Layer 5 of a small transformer language model trained on English Wikipedia (8 layers, counted from 0, width 128).
A neuron's activation on a vector x is GELU(weights . x), where the dot is the dot product.
The model reads these tokens: "g" "ress" "ion" "al" " se" "at" " in" " 2019" " for" " his"

The vector x that enters this layer's MLP at each token. A number n stands for (n - 500) times 0.016.
0 "g": 511,494,642,434,471,557,494,468,432,451,583,581,485,605,600,458,486,566,388,378,580,661,548,388,599,405,621,559,450,497,348,435,432,582,483,566,448,443,474,491,424,596,400,536,392,379,298,424,590,465,586,494,604,591,587,438,405,516,513,530,434,482,379,564,455,664,571,504,685,442,460,520,522,627,544,550,500,491,577,440,564,537,556,470,473,321,420,517,570,618,386,481,505,462,493,621,588,420,482,471,655,467,494,486,464,508,558,711,578,440,522,516,642,424,489,586,435,393,445,498,385,453,506,539,262,544,461,406
1 "ress": 539,596,424,433,508,453,510,516,403,504,528,644,508,572,596,419,563,457,295,359,498,611,502,420,526,334,502,517,544,493,415,335,567,560,463,432,431,417,567,476,401,525,402,630,455,414,379,372,564,494,573,486,478,466,617,560,488,416,442,561,459,458,380,611,345,637,567,490,703,507,490,534,570,589,542,430,466,592,636,531,505,537,496,447,514,520,474,390,572,702,466,445,476,524,371,533,540,402,493,515,636,466,484,505,555,450,555,788,486,511,507,480,640,487,468,464,453,550,534,505,400,479,477,530,399,494,562,471
2 "ion": 436,538,509,469,457,518,496,447,329,645,530,639,462,604,503,539,354,524,364,447,488,576,496,390,535,468,515,504,498,507,459,462,538,514,403,434,463,434,563,447,523,437,488,619,437,467,410,360,521,460,507,530,562,351,615,515,470,479,454,606,480,367,369,547,399,428,650,476,600,465,495,572,622,514,540,475,484,488,654,630,544,538,581,535,594,335,527,347,484,617,518,610,615,596,510,567,654,394,452,491,477,583,462,535,533,518,531,804,516,492,439,519,595,589,423,455,497,436,503,421,444,445,499,512,294,435,493,526
3 "al": 461,488,437,457,458,580,503,521,333,581,537,551,446,672,503,546,450,527,320,420,535,581,507,320,628,456,528,506,468,620,430,428,570,561,480,453,468,480,590,457,403,480,521,526,450,464,328,399,636,408,510,457,549,409,520,445,469,500,433,513,472,401,372,604,351,512,622,491,553,453,495,599,592,457,540,502,438,509,687,562,560,639,534,463,602,329,497,362,570,576,533,470,528,511,489,568,528,418,519,492,583,583,449,577,556,486,514,778,449,501,538,469,643,492,565,473,498,430,493,432,467,303,527,620,347,490,586,572
4 " se": 579,541,478,578,442,481,430,479,622,521,539,645,484,540,484,311,423,422,470,491,551,594,399,463,520,465,577,525,393,504,525,634,556,507,370,526,547,389,526,412,477,549,478,556,517,575,599,406,553,498,569,528,643,486,485,483,549,485,392,620,395,426,400,476,321,426,627,493,494,453,478,384,489,525,661,644,512,493,740,515,539,535,518,396,426,372,457,380,560,676,581,523,547,550,497,489,480,427,445,401,543,527,542,488,494,503,468,768,516,501,444,545,734,464,439,402,421,474,385,449,583,329,526,452,386,502,532,475
5 "at": 460,550,563,494,500,620,483,404,509,625,542,591,558,577,429,545,482,349,372,533,482,541,329,484,492,445,591,553,427,414,480,603,585,481,388,497,513,408,599,473,206,351,569,496,623,473,491,508,653,538,400,505,576,462,327,548,562,385,518,606,487,642,354,540,385,407,581,498,530,505,473,610,422,447,599,580,654,470,701,478,437,641,552,292,454,463,482,510,615,561,548,491,606,499,472,346,448,269,493,354,561,517,508,439,570,541,411,658,552,547,527,523,585,637,607,431,496,449,391,471,633,514,481,516,407,505,535,498
6 " in": 426,618,496,491,493,484,523,534,564,486,443,568,557,488,482,513,436,547,411,469,502,518,476,401,501,529,513,431,552,483,508,548,558,500,441,482,523,528,547,470,488,528,472,384,450,522,557,561,496,565,485,489,466,480,519,485,518,535,467,466,542,510,472,457,452,475,483,503,521,454,435,566,433,533,499,497,453,426,665,495,471,494,641,466,488,338,505,506,443,512,531,444,486,470,468,456,500,481,529,530,474,578,427,476,529,566,463,962,553,473,496,532,625,476,541,494,488,502,430,514,567,303,498,466,411,440,531,497
7 " 2019": 468,647,392,467,507,481,532,604,490,403,328,546,562,537,584,422,544,540,512,424,435,538,514,510,494,543,526,551,628,369,436,551,680,509,414,460,418,395,509,533,471,370,469,484,528,577,520,476,501,494,577,336,599,430,469,401,545,498,620,516,441,591,486,584,367,608,443,509,520,514,563,487,474,488,471,604,533,383,619,424,491,528,551,449,569,522,545,408,563,585,386,462,492,446,495,449,380,437,501,512,644,673,381,549,570,523,494,820,493,436,597,566,652,650,406,442,507,376,494,380,519,395,434,360,484,484,496,516
8 " for": 419,558,534,458,508,511,544,527,463,438,431,549,524,481,483,476,534,509,491,389,516,520,460,462,529,554,558,533,436,497,492,569,593,497,422,442,531,438,493,446,532,523,453,447,516,566,451,512,537,595,494,477,466,394,478,538,544,539,579,453,481,490,402,543,481,465,508,556,503,549,466,572,486,464,466,511,409,510,659,427,446,510,568,522,445,383,500,531,451,520,410,542,474,546,428,484,437,552,565,500,481,665,460,501,491,549,518,958,488,545,483,522,596,467,474,468,410,504,463,465,553,303,502,431,421,474,566,476
9 " his": 461,565,459,482,532,580,510,454,549,467,484,546,543,515,549,502,429,453,486,527,526,493,441,410,561,501,461,523,501,533,478,554,527,482,408,502,540,495,561,499,476,587,502,465,417,509,517,566,522,576,497,420,484,538,469,541,534,479,502,444,612,512,488,449,412,498,522,561,545,487,523,573,528,501,514,553,539,427,758,538,390,471,452,511,488,324,458,460,545,561,518,497,470,491,473,403,447,431,496,502,473,613,442,476,480,498,412,926,403,585,519,417,559,470,470,493,468,492,456,548,531,241,392,528,461,433,588,586

Each question shows the input weights of one neuron of the MLP. A number n stands for (n - 500) times 0.00089.

n206: 525,632,482,270,508,422,609,427,573,377,548,333,599,494,494,378,448,345,548,467,575,545,516,564,542,622,514,424,441,445,678,689,585,657,471,589,595,415,613,506,482,634,509,608,207,549,579,571,548,446,442,399,462,494,561,578,436,480,384,450,610,397,467,354,580,561,457,610,489,642,466,411,348,463,435,462,574,374,440,384,387,659,503,689,425,539,503,497,484,422,514,389,526,515,523,689,500,400,488,669,530,583,393,635,406,608,566,532,467,517,555,523,290,446,503,517,486,670,565,435,560,573,629,342,294,620,482,557
On which two tokens does it fire most, strongest first? 8 " for", 6 " in"

n98: 561,556,477,472,614,513,350,666,477,407,527,473,557,569,515,623,360,343,627,382,673,422,445,328,547,603,460,574,549,514,469,668,609,571,713,512,424,539,607,486,430,680,531,367,591,458,519,503,404,577,480,478,538,464,699,445,432,508,585,348,429,587,490,511,517,489,693,582,489,526,458,387,460,396,657,343,349,583,441,287,636,419,458,451,517,573,402,417,611,393,483,247,477,517,443,444,463,408,488,446,535,331,514,544,411,391,408,510,511,534,557,531,422,581,465,583,380,531,569,687,375,660,506,542,526,572,440,452
On which two tokens does it fire most, strongest first? 0 "g", 1 "ress"

n458: 380,500,558,401,407,702,394,432,357,540,555,368,549,447,436,589,492,534,570,696,505,610,483,530,521,508,422,489,453,486,601,384,611,403,481,295,536,426,528,445,638,348,595,542,546,524,558,487,602,457,681,403,492,445,536,531,511,619,524,462,446,441,521,529,436,583,465,672,453,565,303,484,592,519,767,448,423,590,481,470,579,307,296,495,527,750,638,388,560,420,476,410,355,532,565,516,444,444,415,400,547,495,376,458,447,508,436,493,541,543,508,467,537,503,567,432,582,441,427,497,622,470,503,416,543,454,642,516
On which two tokens does it fire most, strongest first? 7 " 2019", 3 "al"

n202: 595,577,581,575,444,492,414,614,422,517,520,521,739,394,206,598,494,519,484,756,528,451,575,523,546,532,592,531,441,435,506,352,405,458,481,531,405,429,426,585,446,393,598,631,503,401,612,555,527,641,385,511,321,443,340,532,517,432,403,565,447,610,571,476,384,561,547,500,545,464,613,400,545,445,584,377,659,534,456,442,527,533,566,452,419,580,630,478,492,494,478,635,467,478,393,530,671,481,468,562,463,309,450,384,257,409,484,474,457,622,483,520,557,552,465,228,585,600,654,511,536,416,454,489,388,579,568,583
On which token does it fire most, and how strongly? 5 "at", at about 1.6

n414: 506,500,497,497,384,503,511,497,462,620,487,672,520,548,494,634,563,665,492,494,526,264,543,555,581,547,197,369,570,538,337,523,500,448,540,349,580,554,689,449,653,529,665,671,644,452,497,571,623,557,358,418,553,458,519,617,514,322,388,599,408,409,480,556,603,506,543,325,387,679,523,414,544,360,492,393,554,500,325,434,615,458,366,336,601,425,532,539,659,506,592,503,552,598,523,537,491,568,609,642,220,491,393,480,596,517,506,468,331,529,488,468,398,500,484,526,591,417,527,462,531,519,430,593,471,421,512,540
It fires most on token 2 "ion"

n483: 583,645,470,616,428,335,494,497,463,486,455,365,642,592,500,367,579,414,453,378,557,405,455,436,467,500,388,578,735,468,472,555,361,434,534,494,468,418,441,565,565,373,414,584,379,463,542,489,508,438,509,419,570,261,302,569,474,402,431,546,506,483,515,589,514,403,463,614,585,508,568,286,442,472,597,411,537,384,514,506,371,365,387,576,534,772,559,375,642,440,394,532,575,650,459,739,710,641,464,451,494,401,546,542,500,539,528,517,456,614,514,523,430,531,525,661,604,528,559,736,523,597,442,472,540,515,627,526
On which two tokens does it fire most, strongest first? 1 "ress", 7 " 2019"

n60: 461,701,530,353,458,559,480,641,558,271,577,447,433,642,494,635,509,528,483,433,526,548,484,559,458,620,413,480,455,541,491,462,412,445,532,467,368,526,559,403,530,558,424,355,488,554,412,519,405,397,678,484,556,380,481,525,491,551,477,339,474,423,414,556,468,318,443,361,469,678,569,616,421,503,542,383,383,444,488,613,443,477,557,343,567,745,486,407,693,532,545,626,695,544,544,546,287,586,448,561,621,612,488,483,457,550,554,463,439,512,716,681,355,383,658,386,546,512,413,500,466,696,613,633,363,518,485,466
On which two tokens does it fire most, strongest first? 3 "al", 7 " 2019"

n471: 527,380,561,455,354,200,378,448,511,472,373,269,381,544,614,675,609,363,451,476,584,596,508,326,612,476,381,477,508,574,534,500,574,585,592,587,503,475,419,564,529,511,653,617,548,344,616,481,525,561,571,500,382,597,560,432,322,456,486,474,556,723,581,560,603,441,579,542,554,565,564,469,619,503,475,423,517,460,539,435,577,699,492,695,441,476,345,533,558,402,467,520,384,361,506,598,626,403,542,389,463,478,514,489,517,505,347,471,429,550,568,406,522,478,543,301,420,570,569,477,558,608,516,483,353,400,429,595
Its three highest activations, in order, are on tokens 0 "g", 3 "al", 1 "ress"

n29: 468,551,565,497,296,482,348,577,560,699,486,510,626,561,348,438,551,423,616,437,451,675,604,602,458,466,522,453,726,412,597,508,398,508,546,433,388,417,397,495,667,451,552,540,334,382,484,490,492,595,536,446,600,404,422,605,538,407,489,486,326,530,469,582,489,527,508,492,505,632,570,446,552,376,741,349,371,643,508,448,479,337,454,558,508,594,589,529,531,597,394,486,489,713,574,424,624,422,362,489,394,497,527,431,532,442,484,442,476,538,470,390,503,612,497,637,540,711,436,458,455,387,521,505,481,453,572,446
Its three highest activations, in order, are on tokens 1 "ress", 2 "ion", 4 " se"

n56: 603,542,390,461,497,560,281,456,607,494,495,513,678,410,419,442,273,500,598,456,410,555,500,347,440,742,391,393,589,585,456,689,655,523,591,552,656,494,351,500,652,339,339,570,556,517,484,497,524,539,587,662,523,525,597,365,475,637,371,548,589,370,596,552,525,391,523,497,548,656,420,458,455,442,541,432,475,418,469,327,626,417,431,386,582,513,492,524,330,517,386,630,452,444,480,481,647,522,527,525,408,481,607,350,437,422,475,524,489,492,452,364,489,549,516,446,464,414,613,511,525,624,505,445,407,611,472,658
Its three highest activations, in order, are on tokens 4 " se", 2 "ion", 6 " in"

n231: 410,482,451,595,299,384,520,477,665,618,468,365,479,366,583,485,482,575,546,615,539,360,287,422,471,423,383,328,555,488,601,329,611,518,535,399,580,324,369,433,607,404,362,572,425,444,400,449,552,562,608,534,567,661,600,543,312,529,455,639,381,597,636,602,464,551,572,473,600,442,580,652,840,622,674,398,512,449,352,527,544,609,456,497,479,514,444,445,374,482,459,533,422,641,615,524,506,559,371,527,424,459,542,303,453,641,526,344,552,435,602,536,506,512,603,530,576,506,562,336,453,536,506,436,476,518,500,317
On which token does it fire most, and how strongly? 2 "ion", at about 0.26

n238: 483,543,536,403,610,468,420,517,385,531,543,331,494,604,429,385,438,547,494,575,595,542,425,474,461,596,466,448,547,405,327,367,503,292,497,364,506,429,383,441,497,384,552,623,417,577,548,405,641,522,451,432,503,382,517,519,810,646,328,419,534,540,686,447,432,615,431,529,461,529,449,514,529,469,458,480,486,480,469,595,391,404,528,588,653,431,500,405,578,574,533,512,500,586,451,554,440,568,651,549,397,457,598,575,337,412,446,461,365,417,408,584,528,632,481,419,534,506,659,637,399,777,492,270,610,677,593,406
On which two tokens does it fire most, strongest first? 7 " 2019", 2 "ion"

n467: 618,545,486,435,437,348,500,657,378,753,702,244,596,574,378,551,623,468,592,732,559,516,409,470,672,352,464,431,497,635,481,388,457,480,468,419,571,532,460,535,423,454,536,473,576,516,677,273,605,617,424,602,483,461,327,478,424,317,412,464,444,477,600,548,448,533,650,431,450,442,354,366,523,383,503,536,697,689,467,487,324,407,613,467,543,337,442,443,549,591,427,563,507,520,480,533,500,403,590,526,172,341,625,631,407,513,448,321,424,363,639,593,532,523,544,523,655,594,685,587,355,638,347,590,418,417,384,523
On which token does it fire most, and how strongly? 5 "at", at about 0.54

n193: 454,508,440,448,543,515,497,421,433,514,375,420,197,581,563,509,563,589,473,433,386,554,430,283,654,687,553,565,830,536,533,665,343,522,511,534,511,473,574,598,472,601,391,552,578,610,459,563,339,471,480,489,446,555,449,516,388,435,442,332,292,461,580,560,470,497,565,691,404,583,484,531,377,398,478,416,560,604,514,542,419,484,390,650,600,540,453,338,557,494,586,469,517,486,371,517,437,473,374,741,568,409,405,532,500,484,497,512,462,588,559,489,445,462,524,410,503,453,602,443,445,542,524,511,598,672,497,528
It fires most on token 3 "al"

n112: 572,600,427,397,484,450,225,500,321,357,509,458,442,539,469,500,404,477,650,447,362,611,541,388,523,590,658,229,506,588,463,517,632,561,693,859,642,470,638,497,459,524,500,531,564,420,391,490,526,513,730,551,510,464,281,403,200,714,369,419,342,460,529,565,380,497,666,460,342,656,477,513,608,640,630,395,507,585,386,483,575,404,414,531,470,577,506,369,399,683,536,490,429,608,418,487,776,563,422,574,390,517,409,382,444,545,695,443,325,657,635,398,460,401,413,412,566,533,554,305,520,446,562,457,385,582,469,513
On which token does it fire most, and how strongly? 3 "al", at about 1.7

n331: 266,572,562,596,532,559,535,424,697,339,428,436,701,485,687,662,354,345,623,626,389,412,609,378,561,540,569,536,517,536,628,470,388,445,563,599,637,607,358,456,506,497,473,374,515,411,491,577,410,633,470,588,568,373,436,584,415,538,518,485,527,536,431,518,467,569,534,653,344,455,506,446,518,386,500,518,441,591,362,434,568,432,304,537,609,561,520,368,672,410,319,473,494,449,476,575,324,464,484,634,565,673,298,500,491,543,372,459,358,521,582,476,515,627,615,458,521,560,458,423,778,545,506,706,403,567,406,369
On which two tokens does it fire most, strongest first? 9 " his", 7 " 2019"

n52: 482,656,433,546,625,532,473,612,525,469,451,581,569,476,455,506,546,385,554,513,655,276,517,588,563,527,553,322,488,459,700,534,353,416,454,682,612,604,671,467,268,591,684,642,435,485,710,421,398,532,416,568,415,464,479,548,332,445,348,622,593,463,663,295,429,447,561,639,482,696,521,549,531,543,401,291,454,425,451,450,325,403,414,547,587,678,572,566,558,558,563,547,568,537,509,343,417,561,582,566,573,408,394,446,564,378,585,309,446,648,456,341,418,646,408,447,543,580,477,459,616,485,364,545,491,484,538,724
It fires most on token 9 " his"

n474: 452,457,590,448,536,558,389,201,385,561,574,467,525,533,500,484,528,524,509,380,438,315,416,531,557,440,425,588,647,484,359,322,447,597,561,516,452,531,614,549,389,434,450,584,481,429,439,403,530,640,463,444,411,537,536,515,612,573,419,415,624,451,581,488,592,469,399,645,619,439,310,308,437,543,530,384,650,503,259,670,464,463,451,516,531,452,509,575,535,537,620,544,289,603,437,414,478,629,608,491,304,478,410,247,464,536,583,444,509,512,637,600,482,631,426,463,607,660,471,781,552,695,645,388,332,475,757,598
On which token does it fire most, and how strongly? 1 "ress", at about 0.22

n140: 520,671,699,500,435,646,511,486,459,645,572,568,521,412,452,488,578,420,477,689,474,394,543,237,526,674,570,409,511,603,390,494,515,371,584,581,651,509,362,618,359,526,565,677,459,376,626,492,579,681,479,602,342,497,391,593,456,517,450,317,386,532,538,446,509,392,544,462,466,562,448,602,532,442,421,418,656,482,451,494,417,598,350,574,500,531,495,599,366,282,599,562,570,427,450,459,564,454,602,603,709,300,676,295,595,444,584,517,548,433,606,444,506,532,467,368,638,404,505,426,532,456,455,574,506,618,589,477
It fires most on token 5 "at"

n47: 669,594,490,328,491,465,378,294,503,519,564,546,468,525,301,637,403,322,659,556,450,639,617,570,540,539,626,385,482,630,609,544,634,598,406,588,601,401,432,200,710,525,440,378,348,250,565,467,537,497,630,602,539,457,467,719,500,577,342,535,342,444,561,451,478,494,429,497,430,585,522,270,503,528,626,532,416,605,453,478,518,466,351,477,522,615,721,356,656,531,347,532,415,319,503,553,459,391,404,443,439,753,285,528,503,451,506,487,394,487,541,611,354,525,458,478,546,462,556,458,512,539,549,491,437,586,583,631
It fires most on token 4 " se"

n78: 474,541,658,637,653,394,511,428,760,439,420,477,441,532,579,567,689,443,643,546,426,353,358,384,677,463,432,518,543,384,570,512,553,488,433,651,503,517,434,488,663,740,385,638,462,340,497,601,489,517,598,500,467,488,630,497,423,405,529,583,403,372,528,506,334,435,379,339,593,596,587,368,651,459,440,432,538,387,289,488,345,581,613,518,385,463,385,443,635,632,609,402,521,423,524,477,515,596,497,518,368,500,618,337,396,514,442,500,540,506,370,589,474,650,601,476,578,401,580,626,543,472,514,503,337,658,485,503
Its three highest activations, in order, are on tokens 4 " se", 0 "g", 9 " his"

n399: 437,677,398,546,574,454,411,530,497,259,546,476,444,530,548,350,463,566,730,661,555,554,423,519,706,636,506,460,634,559,433,543,522,416,402,636,786,588,415,430,563,637,519,580,447,448,536,529,327,546,562,468,289,367,506,658,447,591,343,516,423,518,503,290,635,488,572,466,340,660,412,586,463,616,641,469,409,438,466,426,431,379,543,434,550,586,434,479,396,512,434,360,494,429,434,570,598,363,552,460,434,531,472,587,343,660,476,418,337,488,764,410,482,476,577,425,636,632,462,346,518,604,596,358,404,438,578,628
On which two tokens does it fire most, strongest first? 6 " in", 9 " his"

n343: 577,751,500,559,525,619,465,510,434,767,596,395,630,358,234,595,595,449,586,593,405,661,555,427,644,608,573,487,487,497,487,666,440,338,695,459,432,532,547,160,605,381,633,648,566,454,536,559,350,469,407,522,473,532,535,564,513,406,516,603,516,497,595,413,366,388,448,454,484,344,572,530,387,327,535,556,406,360,343,335,539,451,399,262,530,598,558,510,632,503,394,470,447,560,520,431,676,578,438,473,429,582,384,564,187,433,234,424,500,503,434,417,451,626,522,619,617,644,491,456,552,710,519,584,454,463,477,608
On which token does it fire most, and how strongly? 5 "at", at about 1

n493: 500,459,616,527,637,416,347,495,492,530,500,379,367,318,565,571,589,633,476,714,522,650,548,661,519,592,423,475,524,437,356,547,655,346,530,492,517,309,629,602,514,569,629,628,525,486,543,263,354,539,533,627,637,538,484,526,538,479,470,500,503,568,435,540,408,418,446,342,532,434,514,470,688,427,572,630,395,434,465,516,511,519,341,531,544,500,482,468,469,427,516,650,344,475,425,448,590,524,422,511,394,478,519,569,607,363,513,500,376,565,475,569,360,575,445,351,503,492,467,570,613,551,367,321,445,547,633,519
It fires most on token 2 "ion"